Layer 4 of a small transformer language model trained on English Wikipedia (10 layers, counted from 0, width 128). Numbers have three digits each and are written without spaces.
In attention head 6, each number of a token's query is one row of weights dot the token's vector x. The head spreads its attention over the tokens so far by the softmax of query dot key.

Query weights of the head. A number n stands for (n - 500) times 0.00095.
q0: 526572423384509353283528458435614605556460449561628664582226555442612325439523529520652581555413590634286404588651281716476563452476480366731632584556651240477504365508411508579496571705685699483475828357612415439500198575310536446788338403638330537549374443664462727832542708663456489325500407564322618769803645643541500656368589244454314345557346544613208649398473631692496592669526
q1: 621465591509509598434527506506530411552588571412447610668687497508567628479531604550466470452626363521594494608460428364494543512467627543517410459415438636497464197397422287451367382350353476329440322549564512390491476517542462655424621421677573467515494598245550509506275339683564506586418488519411391398464605349515500396506488403540608610575541497290621537623350586267523442368519
q2: 760579260837274569573465528595369370537320396585500627335615259433450736645548379639778319307510267339615793271112157418701505242505574602559591589426510897452490303720648333350685588531235334230700272594495275701228743447326440505599749688573634378409309298526304337559654438598246509646850771398704329565519375640577450475431421412813924878581495233457485400374505516633510431350538
q3: 618438536569545696617703481606226279503649434410325450471721326538503554510561403480576523545520430414467681539419561425568277549336513677536383332418513653554442296676424497490510490445419417318636552578418455543367574523554735586247536462565687406500567503386328355267423384442549541547411614479569553572374367376493484406579647539497713613631583489420791420667465382300421415489464
q4: 537575579447527382312481360550554657584475467595543551512369510467413330481601481472467440497371533585380622575593532532580448516589438408630551625628597270421539605368359533565528526592558820433535734578526573392551296549571582435609401521360510567430513583635490690800409650431556443325237457436556443669515377582529478618503437564388368373299468620549471586616655544363353690665624
q5: 651410091783064251463457505704571293679382365651750762208735150546585427629562462586782408350577221489640698372357203677590400260370579416638629393367500973360461380548756310439565461528253225153572575309456297527457854500428409550607774753500577358440316413680295357733656789918420322570722735345646349868459109575319516527447670296954796556566446277578511557500376656622484505558541
q6: 357579665168550639334509500439457628361599643566510222683323772513622486495651572505258728623442645784344280580722746719634495626510500394602396486650446085455553576198352676631391388417746846730461757556422579348619347798626557398421331318392417558566842519441380837582456412197688455262213358413273543378657669509519547409486271583111148373428585654600588615660550332589430421556593
q7: 458468338561428500554526629523398571611689449695833705377453323500616506604336664568439500657773490264474613526350586446459554610477554570516357490587481608516353556572454593309507513513440497500590568436604411520454684386390373423568616553345607543454533434419510420553488315497419629434580354569316650700522567457377413513423678453717636638556464245368550297500644433510445577726475
q8: 520257438478550493557623500478463568396417390428450640535485432579374514642416361385675533479400558560438579644489626601557320486339592479314389558471563415692593584388500521608721365421212482492659626336631595668493680454455507537644798573372623238777584566508600463535287586526280562409571813319686362683331421568341399316318374454549700545570238472615605385567479617661554407469429
q9: 782453375431558457687577344548433676581360777460694418325297407357518482224390385325523370599346500508688471463464590326644550442467453643670578558584511409252489366610717433307625477691699544605489489536409550437696578579477529568482257401412481391504493530684422399421576473561361514270515431405515585668762504668763474373438341453458421603444315316582637399422744492653285565579520
q10: 381363436458328549476382325667644430464479374486455514576682478602595565604407543627522450332602409629447574405490373379594441574364332680609486397352616374627507802414408439467461228463529604530529415532603515532453435569398304346556535476375625308557482568660602573342473434795504561439353407728686550737388755450493588627532519576504387600334207725624305643638510270306306539610488
q11: 716370639466294367529677525417659473382541516658500382478367468432664859534627424541729659485535484508470496597456615523408461690462474387548388407720507504225782363425572608717519263566450602536654411749523516708402618482527349527601691370508647485504367781390707515406458182551623504576608711395543292306396426511370407454318651331453542741286610451609504615533431520526575596568607
q12: 482544324589392810764406485688368342285459556475591404726547427792646721529516674366693545472546361759619443541512730331311216468322504504496429451443567548326508686578340590597779390347676525149504642488352659603306463524605815559362212567661576604372401550568500533398577407415447434537487338690706558642414549527467516537549370428705391453138603696705428582421603562621386488298607
q13: 434507703355496433825479460486475485480500593554681489386251579350748421357383536500436658755573345526693475418318474250447581366705454517377377326553267400614695666536469486319725448570431407402233571303357530637554381625489643577489442394496515562665529619671477460446423471700507581522379504358380522543656500320562532598292440500470474485609457403283647557704472523394397377523410
q14: 715584338480530524361597592265639441436419572358645488414584708330440848248618660335691561430550345609484689729512380508603412484537599555384508399480504569746404271703512535554484701584554589624305717532529487365634516331338666521231518371622475718439610500445436649605515274508754565259341513654551594580292227587364508463468696555665789596241199372504425521437270579648412416301491
q15: 581441492537520607688564489162466739531526614421607618536582492443463645534384443519701659239369632496474455429397319601389605716614338463374450496522522359677612652692518748570428477668423640603358481504558366519632572540323320523396569337609570611492519238582476558342746477539347472564341289465288519414364222511523739550530603482594519411302443578775159484566732520478403326681586
q16: 661542596479597768451447614408439478565528511450526345661563660436549329326425450356645304602337207518330511620542507927323706567468479645437398493707619766449478403447470324365284500636435564395348549350533593464532414562377507416644515439379529305486675564385650290577748548500535567504562445579630454356574523464457584360531709738596435463647557654476405515655500599468479657523519
q17: 555326711616430565450618685500504398496339279363364325147798356448473659465595445539373630477600459520602329481485604266592650585559723576492342527605278462394564457234381590379308443451408307430524236380633631658512603584616477528457665425508460556390303480406454528513595492630481445468367333438594583477455619416141830472546265359300448249254347547624605376751410538376415581374453
q18: 610457595608577686610591627751518580715558394631546400574508447445338440361539364348393251230649720428544330561300478549436323511493396532421507446565476508598433522460646340729467245470760368423425504410530572577610412465396424229244681608613234504302518386473573474441309361451457476606350413321428617511548512493522673408389431475648578583419416369482586546539489457784724310379357
q19: 291571393624179436581453368421511448586296507690614522281197372575496445270573344471564388403511527623389279454528302544391552532677546486486473714582455323676518424565500476574356681418328374420427550535607301222421500521460414345496411497496581675413489707586504595709611592504172483655389493530500385536541535483507664704465466514549299511562612438731445394281507655443592740523437
q20: 665662382457368550623453637688658480330716422657612655644565636705500273457500326745537464436312712659457399714515424532519362418496442443458196294535571445504504682692586623484492609435528539492376407597492521563453448633620139545469292342187415504599346710484388648648485621488352522500516610478233638508489641500420177277388612496435588338472441598587188612325281386376512473487252
q21: 735508661412233619390258698746366433411605563520632561453597530615612356888484386500264269395826171433407424344623611670615625672512587614393604548380411401411541614371492550350520596642385403462471600790305394468313443508500698475424779422692591389585691622668359512587549492492552462313371601373285638408504482455545184418317368429353381604414565522434512572281391344588368413491750
q22: 422369492541588366404352479470531437479296188330320550291386556536466434553273504402330569489485468429523399376671322399459398567504474504794812530582344581311492592413644547406515278473581485656539642425278496515165404562566360422672488387496617577614313355390656573500521777433421511252500551433326549485755648518735485611336512154464400339615663558434379540452475500489335414330632
q23: 456585489326732526584620511463606601441627461455457637377590508536504702601634598515813432385339631523433344478595592388482481604670665416537697615563676304313319549474628414361335681418366541730462581518519476568485553551335406485782613482543404352635248625473797420609444728523448708572635465666461432459479427437756637690485571431617492272675331541302295429402525431448722773340418
q24: 431489575392381511599447500590727574614357531677504431485676453471478670470744568526394682391596576582470571661430600450769231589712555423511457780537388299464450398406482468523617605551393553508627619596585512432591375332450575558440443525278577431610424200543723742333451415675709603542430484263343413306314431504577526294585651661312611325206281414659306258628576484511493407625578
q25: 586386424450595379592439446392620560247287643334363493626447693551679545464528471504538558403529550519673568600549496493542717357627451521614562403539133508552437249590600397779579362567368551370408318457389602359283569458559424537564793486328515485428500573406443500628493418608529323576404481563455482378730668715463571346525614423320463295420482649524392641643562290614732216446567
q26: 509758585484364274275698489556459479578500454496560790422769542316344337544496345548513488535426748538427420228595587521567659252524662437293400676524438310523367488730531373658439388513327545278843488289533703472415524523492504354564517376487587525609569296378649566513666317308400439504093471620449666576508430474562644475472441626597512408647399500302812062355333504380568432543359
q27: 356605317542432680522710572469327393504584428622436426522695468692254467404264404724540423382500447492611705401346539496777599474485627589414467697421548492408810519416467704803511461397204527730594496353535520542619434541684580425251500357492834473584412400293544667516443575484618644427590432687368465368471438557426386566534592173420414591353335571511665395574474360383466654296334
q28: 575493310442465496375537421529419485527964542518446374366314519476359401635525629456477291507541024314350467500604377466736579630231504553464573739703419578496504518427597409684409466549541555345575420223481412445265555457608577538692492181617459585617526448652535314461633564508286434632515378331492592449444456582466355530608608479500448288433405540563587435504496362518648619562516
q29: 375183675400453614442541595104391177624638594332271523406597367607493370635543723400500635615527595628253333467482374519401407559376518445463453619411414572403565255526400447388350593426458590571500526471585660590868432507676526388670447547388385454492620394473654572371343330651459489598581189462434519522667601469462426576415571442562584546333327508478288630268363568640433463520296
q30: 259481443421595548526519578489698567441345555715576684361559449443186584447784367328579489634531544633651594309530327477470520754340419540522518575840312569456477477345371453201576516508704651556477328433500385705405588624535477508519545413629628481401515496252360688691468477637500336584426626416520508392579631451519679538742707419492558672638402644722309512493471683288646474762488
q31: 516375283289641383309583445569507647623446394381321650630583458472332531344622423460727347611404366579598392399404275463465519496504667521411424705410573485528463369789614431563630328541692257569570686454277284420555335342533561504547437549650325397562533474541634290348578623485683551464426376413413362514380661679463618562514435430489459676507496429423496481808420519554529511902571

Each question shows a short text with each token's key, already scaled and adjusted for position as the last token sees it. A number n stands for (n - 500) times 0.0068.

Then comes the last token's vector x. A number n stands for (n - 500) times 0.01.

0 " in": 570485419683242222196080505493469473514556482486476522467524474548486487456468512521519469500476
1 " the": 528515367662233204169061512492463466497549487490475511457505457532507529472488516494497499504475
2 " Cher": 480577433574392289283215503527444492464527472499458475458543549525523538514510540514485490537472
3 "oke": 417492469564373284275170515476447521501522446516417486449487540473503554474509522489491462502482
4 "e": 448437453547347260243133523468484471492521470477474520470480506539495504472477527523504506480444
5 " Battalion": 527443439567346218227114528475501480520510479507478522480447478523491528487507509512478499540492
6 " of": 530466317598266196179084514494451464501543488501474523470513468547494508495473511506511478514458
7 " Thomas": 583539393563297204229120530488454471471509494495499486497513494539473529501504523527476510484442
x: 427657589516615695552500574331496468379545489392485431574676571646530507415654440555342864631387770515385423402621420629587470598406539370583492388523477325557716585312635626357546410401625592574363453599551543431526507454339470499685522528750440439631499416504476525435583628424526434402282516359480429348482556701495538468416468585608429534511438391523762632590540375620341399443380
Which token does the last token look at most? 6 " of"

0 "'": 547474452616299246242164534498476463491485522477475452439505504525451502487463502498472491510496
1 "s": 534524424623256199180084496502479447509526499459469498471499497518477477508510532512492506498459
2 " Tor": 480553460591396273276206486517488420486510488498478472469532535555494534471509549541489509490499
3 "gers": 402510457564377260240140521450485472520501479495464492487485517526502522508488541553517497525485
4 "en": 437441439558365248232164504485450471518514492465475488478486505563488555497485544539498525483448
5 " mis": 506440393589376292254180486527451475527459452476490436492556546518488555435498492525502512509473
6 "se": 569498436542365246243162529466537476490492476458468467479528544514488508447478518476486495444487
7 "d": 535536426530353247245156501505482470512535480471504453438534521514475511478501527482489483477487
x: 579720540435636551683573453499545377322491453409476291628668468716587579364741505622255554522358694659314448329695517692492597598421516383583547387393416302546606639491500459460657503465578664592443389534458465357397655421416477535474457512470386543593636457390572699489544432346480437646450547498563341379514684706641736405420445595576378511505455398690670559533513490608418437501408
Which two tokens does the last token look at most, in order? 1 "s", 7 "d"

0 "\n\n": 530490451626244254251083538490467504512536489496485500454489461551494495434478473505491492516483
1 "M": 525553456561296301288160528497484487521518498494484462479536555507455549482456470524504465521502
2 "iche": 483529488519380243260113533537473501461536483506534481500513501528463517475518466449494499523489
3 "l": 457525424556354287263139540480447476467511508502515473456527482518498534488506515518482497522438
4 " Ve": 474442411571413286258192545559476506514533487512500490485555506514527522440489496472539465486493
5 "ille": 533443496522379271278151519456467486509519470522472477483508531561477528469499490481489498503435
6 "tt": 555488470538349259288200506478450528478527481526475471431532523522473579492500504505519513503463
7 "e": 547544462507337268262112539489483475475520484480482510481490503537486507477487504519519499469449
x: 538666568409682645442653637326491416419574391411550361586690658765487596383630559517217696535334681620418349418554486621574558522508575372624538313409552367535645626337571449432520444502553620650406448553493449476437555622466463521603461479551450484608673498483536547359553352318505325499352581360543415403347428543644610457410522666507377521539602484615764608651551375596434362499373
Which two tokens does the last token look at most, in order? 0 "\n\n", 3 "l"

0 " route": 571534507554354213230126492498521481534547442560469558477463452494480490489512551494448490493519
1 " 13": 562591455605314232211124519455507469539550434506469538464472483545502553511485548537496486484506
2 "8": 456570475594330239228118505474506484536531440509470534444476478541495540483470555498492504499477
3 " in": 425515366652269215191095498500480467532558476500486542469527463534488476459467516523522470480488
4 " Point": 441412442585332233242141524458457480502533461499453527470475509541485555498503511505480538504493
5 "e": 525436461529359259253150508486497455483537460487457530485489495547491500493475525519494510457450
6 "-": 541471396574357260228180508457472470508499471526494480456514508543477526493490511511528499519468
7 "du": 493524453523426284266177523529480465468561462515477480474539524556479485484519542512548461504510
x: 674594589556728571445613378550671438448706490463436293632519442831547626324519411556484554569369622644278347258602520599497594558491576469459700442475557270550524511397716449515382547458597705480462452509511467452370576513436548619484348443552297505659556737320418694609480364520466442648291367442431487480389524511573591413444456557643447613660552492550556556611545426612497346413368
Which token does the last token look at most? 3 " in"

0 " \"": 563481437624283244228124519511476481467504498504526450461504463560468493473470482520513517496487
1 "Le": 514508411598336270241158555501457493449516480518475475447542521508451515492491492463525476531461
2 "s": 484544407597288212200132507512467463490533485471474482464527522508481478515534504524475514510461
3 " Se": 431491442550379264269237564484524447504508473494465489509499498527496527455454511532520551503488
4 "ign": 492473422553395259278207554463468478500532464470495474453519476530513488477526472471505545507483
5 "e": 531431456516358267261159529476486462486531460488467519484490503538485508475473506518504509498453
6 "urs": 574499498513415271295184515483497505488535454499493448482486536534509520496542509530510495479488
7 "\"": 556526417579317236240125524499477488516499486483497497486491475536477502492465513512497493501497
x: 463588653435595583501548569547387284218698583445358348619720535686446632380685513492256767622337673589405477468682396552529551572377491504606596489402461374499527458303592548585527579438570680552380472565427431436353515490376474567467393474607522573558636546472474582379531616499584346542268365438717434418427613668619614505427434566610516504582465369525651521640577473740278381366451
Which token does the last token look at most? 7 "\""

0 "oke": 574534512553353246255157490490480512523536455523426510438489516465512525481503539492491486511502
1 "e": 531565483564331235225121499479505462501524468489475530466485487526500498476478539507496522479448
2 " and": 523546418631280232209101528494460484505531470479492480467487473545467521463490545488517479510449
3 " English": 458500408605320218194087510449459480528501518480469509464496487557492464515494552499511515513447
4 ",": 429483361638251212195085518470474480518512481488497486461483487545488529486489521501510482501479
5 " having": 490435317632258246219084527506461487520524469502469468462512511540476538477476502508497466481444
6 " learn": 556479414553344239243068511549482510545549491487484484480545481502483500483483491505513456479537
7 "ed": 548518393552283221230087523517486495515533468465490452426506495560513496442493554509492502487470
x: 527768461418525646593623465499472381376479432482478296607628547609513557354672573488203688527347743673301432437669562637415644596529539352596562454438498285570639586375593494517640563497580622616358477530473459427399587412361540487529456495488445592535567474463606688541489542409528350607382566399502371429461671600564776477425406541583194560485465371681685562601550474705377489395317
Which token does the last token look at most? 6 " learn"

0 "-": 537493441646277243214108526472458485486521510501511487459503478561496522455467485504521491523478
1 "American": 521518452585291217215087543458439494489531526508483483467478476579471463507487558489529498542461
2 " pat": 471501477605369255250168536520456493487533538528502476472551483505485484426501508522502466543473
3 "ria": 447501477547389283278128519488469475458576480487478454491526517547486542436469579492531466508484
4 "r": 484458476549408275268191453540468480506546458531494454487555499527499525456515542509498456509494
5 "cha": 522460498540344252254149492472479487487530484519479486480582521527465479447485537518520499493487
6 "l": 542483433529391275251150524471447466472517492512500488454513482510496513483493572526509484514444
7 " tradition": 544553453535347187225115523500520491528507484519476525535480477516483506488488524521525485520516
x: 447731571445646525432580593446383383323489495393418307572641530569564535358543550572348741652401695627193473509711476637505547642370549339536496401427386399548568480203587494579580600315658627575437445547546472420430525568355534668498378426498465409646674559401406577420525603439568346593377478470551546280484576590564649423422570572476408384618431522453739561583529570782443421350296
Which token does the last token look at most, and with what share of its attention? 1 "American", with about 60%

0 " by": 553458425671239214194073513497467487499506473459487491471509505562481528477500506492512490502450
1 " his": 555529383682217184144032509507476477509548499471494499444510511523472492503516497499502503487454
2 " great": 502539475600285197233097502503491466466518461487462451456521521550517491477481561498503493517463
3 " inv": 447509378649315298279199475499457484473486476527495460448539544524496558478504498484594466503514
4 "ol": 490470469572396291293177488511472466536541460490483424489537464557527511435475532459485443484507
5 "ve": 521463450548369235231104498481468449507498477490463479462542504513512532466469534477510481489455
6 "ment": 550481455530353230245114515518495514503502489476504496495511486525480530495486513495494499526520
7 " in": 558531324583266211201075503496475467528558487492484517469517475552489486456465507512519467494474
x: 528674502484479609432536542500379305285586443550420336580716619605502569431591470469259582629259838481319567374618404639506570622387600461689508506421430316544578587398612493460573593449563649520366328480350483435434537478421490447512449468539490482602625498471551540446493522488488375489375483406565221336472688572590592486297425509792460717560496413501684662609548583701379353292370
Which two tokens does the last token look at most, in order? 2 " great", 7 " in"

0 " the": 529477378701218188149042517482462458505543488500478516448488442529498522458487523492494504506472
1 " Confeder": 518517433617364241232165505467451500512514498510498466462518472538469501468476528526491493553462
2 "acy": 481548466562338215233118528484483494513513508525496524497492456527465518509474511505502492510485
3 " as": 451545341665267211181076530523453472551519526486489504482516477576459517455476555534504490505508
4 " First": 461469378589291225227112538496407483458521501513469488446514474533532536518521567548499478532506
5 " Serge": 536442405589330224240142504490477480513525488521491508460487469535506525421456518545489511493445
6 "ant": 556480444507375258269161539505421497431529503481483510494533512518508512501473535516484490508450
7 " of": 546498302574265193179072519505451471500536489493470521469514476552499511489486517508508465521457
x: 522703513461487538491543501505403380311644470483436374535768603643490588311569512527183774636305753470330541392655434618499606691397526429700548485464450334554566556453511461511597600434505624544412390499400501349497537469454510463534509525520445381660643503447522669400580518413490472514359544334513303406419613718557557509427487578757435791501524404537665585717599572707454416340408
Which token does the last token look at most? 4 " First"

0 ",": 550461425680239224198080531468469490504513480484491488460492482544487516473485514506494484504478
1 " before": 560528417653255218217071492496414464487521488482517498455532474564477527473496534485503481484479
2 " leading": 494556428644304248238115537563522479488529480490480498440524523543502536494489538524503461510472
3 " 14": 416535398593320234200098526453470458505509457482484512472497504572487569506487539541524456479515
4 "–": 459462408574364240212152477459493466464473448499510493439495489586506544461500517521507478507474
5 "13": 533413426572337243224136511449509463500497437483484502446531516548493550489480526492499451481502
6 " going": 560482404567339224216107543555522464554515457501483482478489499505514547516491516525499440486476
7 " into": 552529341568290226214078504507465466503558496512511513473519479540491524463482493528510456489470
x: 525666620448442556447567553418511351368664523454338344580711688641486553384562431463274643643361757534320627394560306569427656625436591405686608457418442313608593548456696472533623548417632698518422403618376533536453549404337495540465372509485458404532549568525466611480571526446518319529369404430543288401552574570539574436334334559816436707578539421606654565662450592689476405371353
Which token does the last token look at most, and with what share of its attention? 1 " before", with about 40%

0 " Jason": 600460455613296235219127525495451498489521486492483469440508509546479507493467554515498486492469
1 " Cou": 520566471585378277276252482495463480528520511531469454454501565530473530452506515480477490522510
2 "ch": 441568465582369257233190527496476489510519494486493475450525562469468531478500509513497513504458
3 ",": 452550378650252217199084526465472487513512480484499494460485484542481519477484512504502484500473
4 " but": 426478420599310256257110531526446529523524487470522465478541489534460535441505516445515482477487
5 " by": 473435339607264221207093511503431493497493471452504488480524514548481540473510496493523484484443
6 " the": 520466292578254187158061511492462464493538492487485500454501469526508533480488515498487497494471
7 " end": 540534429565311229240121463479476460508459485479499479458516517528504580472515499477491505485483
x: 305663511341512635584480667416590342383561614548469301648582611625613460257751331514335657610404792669382468439659405669504546610377572355657617413385558336501539535320465527505545536568553465619518447468468418391568398533448510579472268373466526506548600552531262622450521451439566286499368425417557355453545555677410661393522476412558432580604363565558669609521470442654375406490395
Which two tokens does the last token look at most, in order? 6 " the", 5 " by"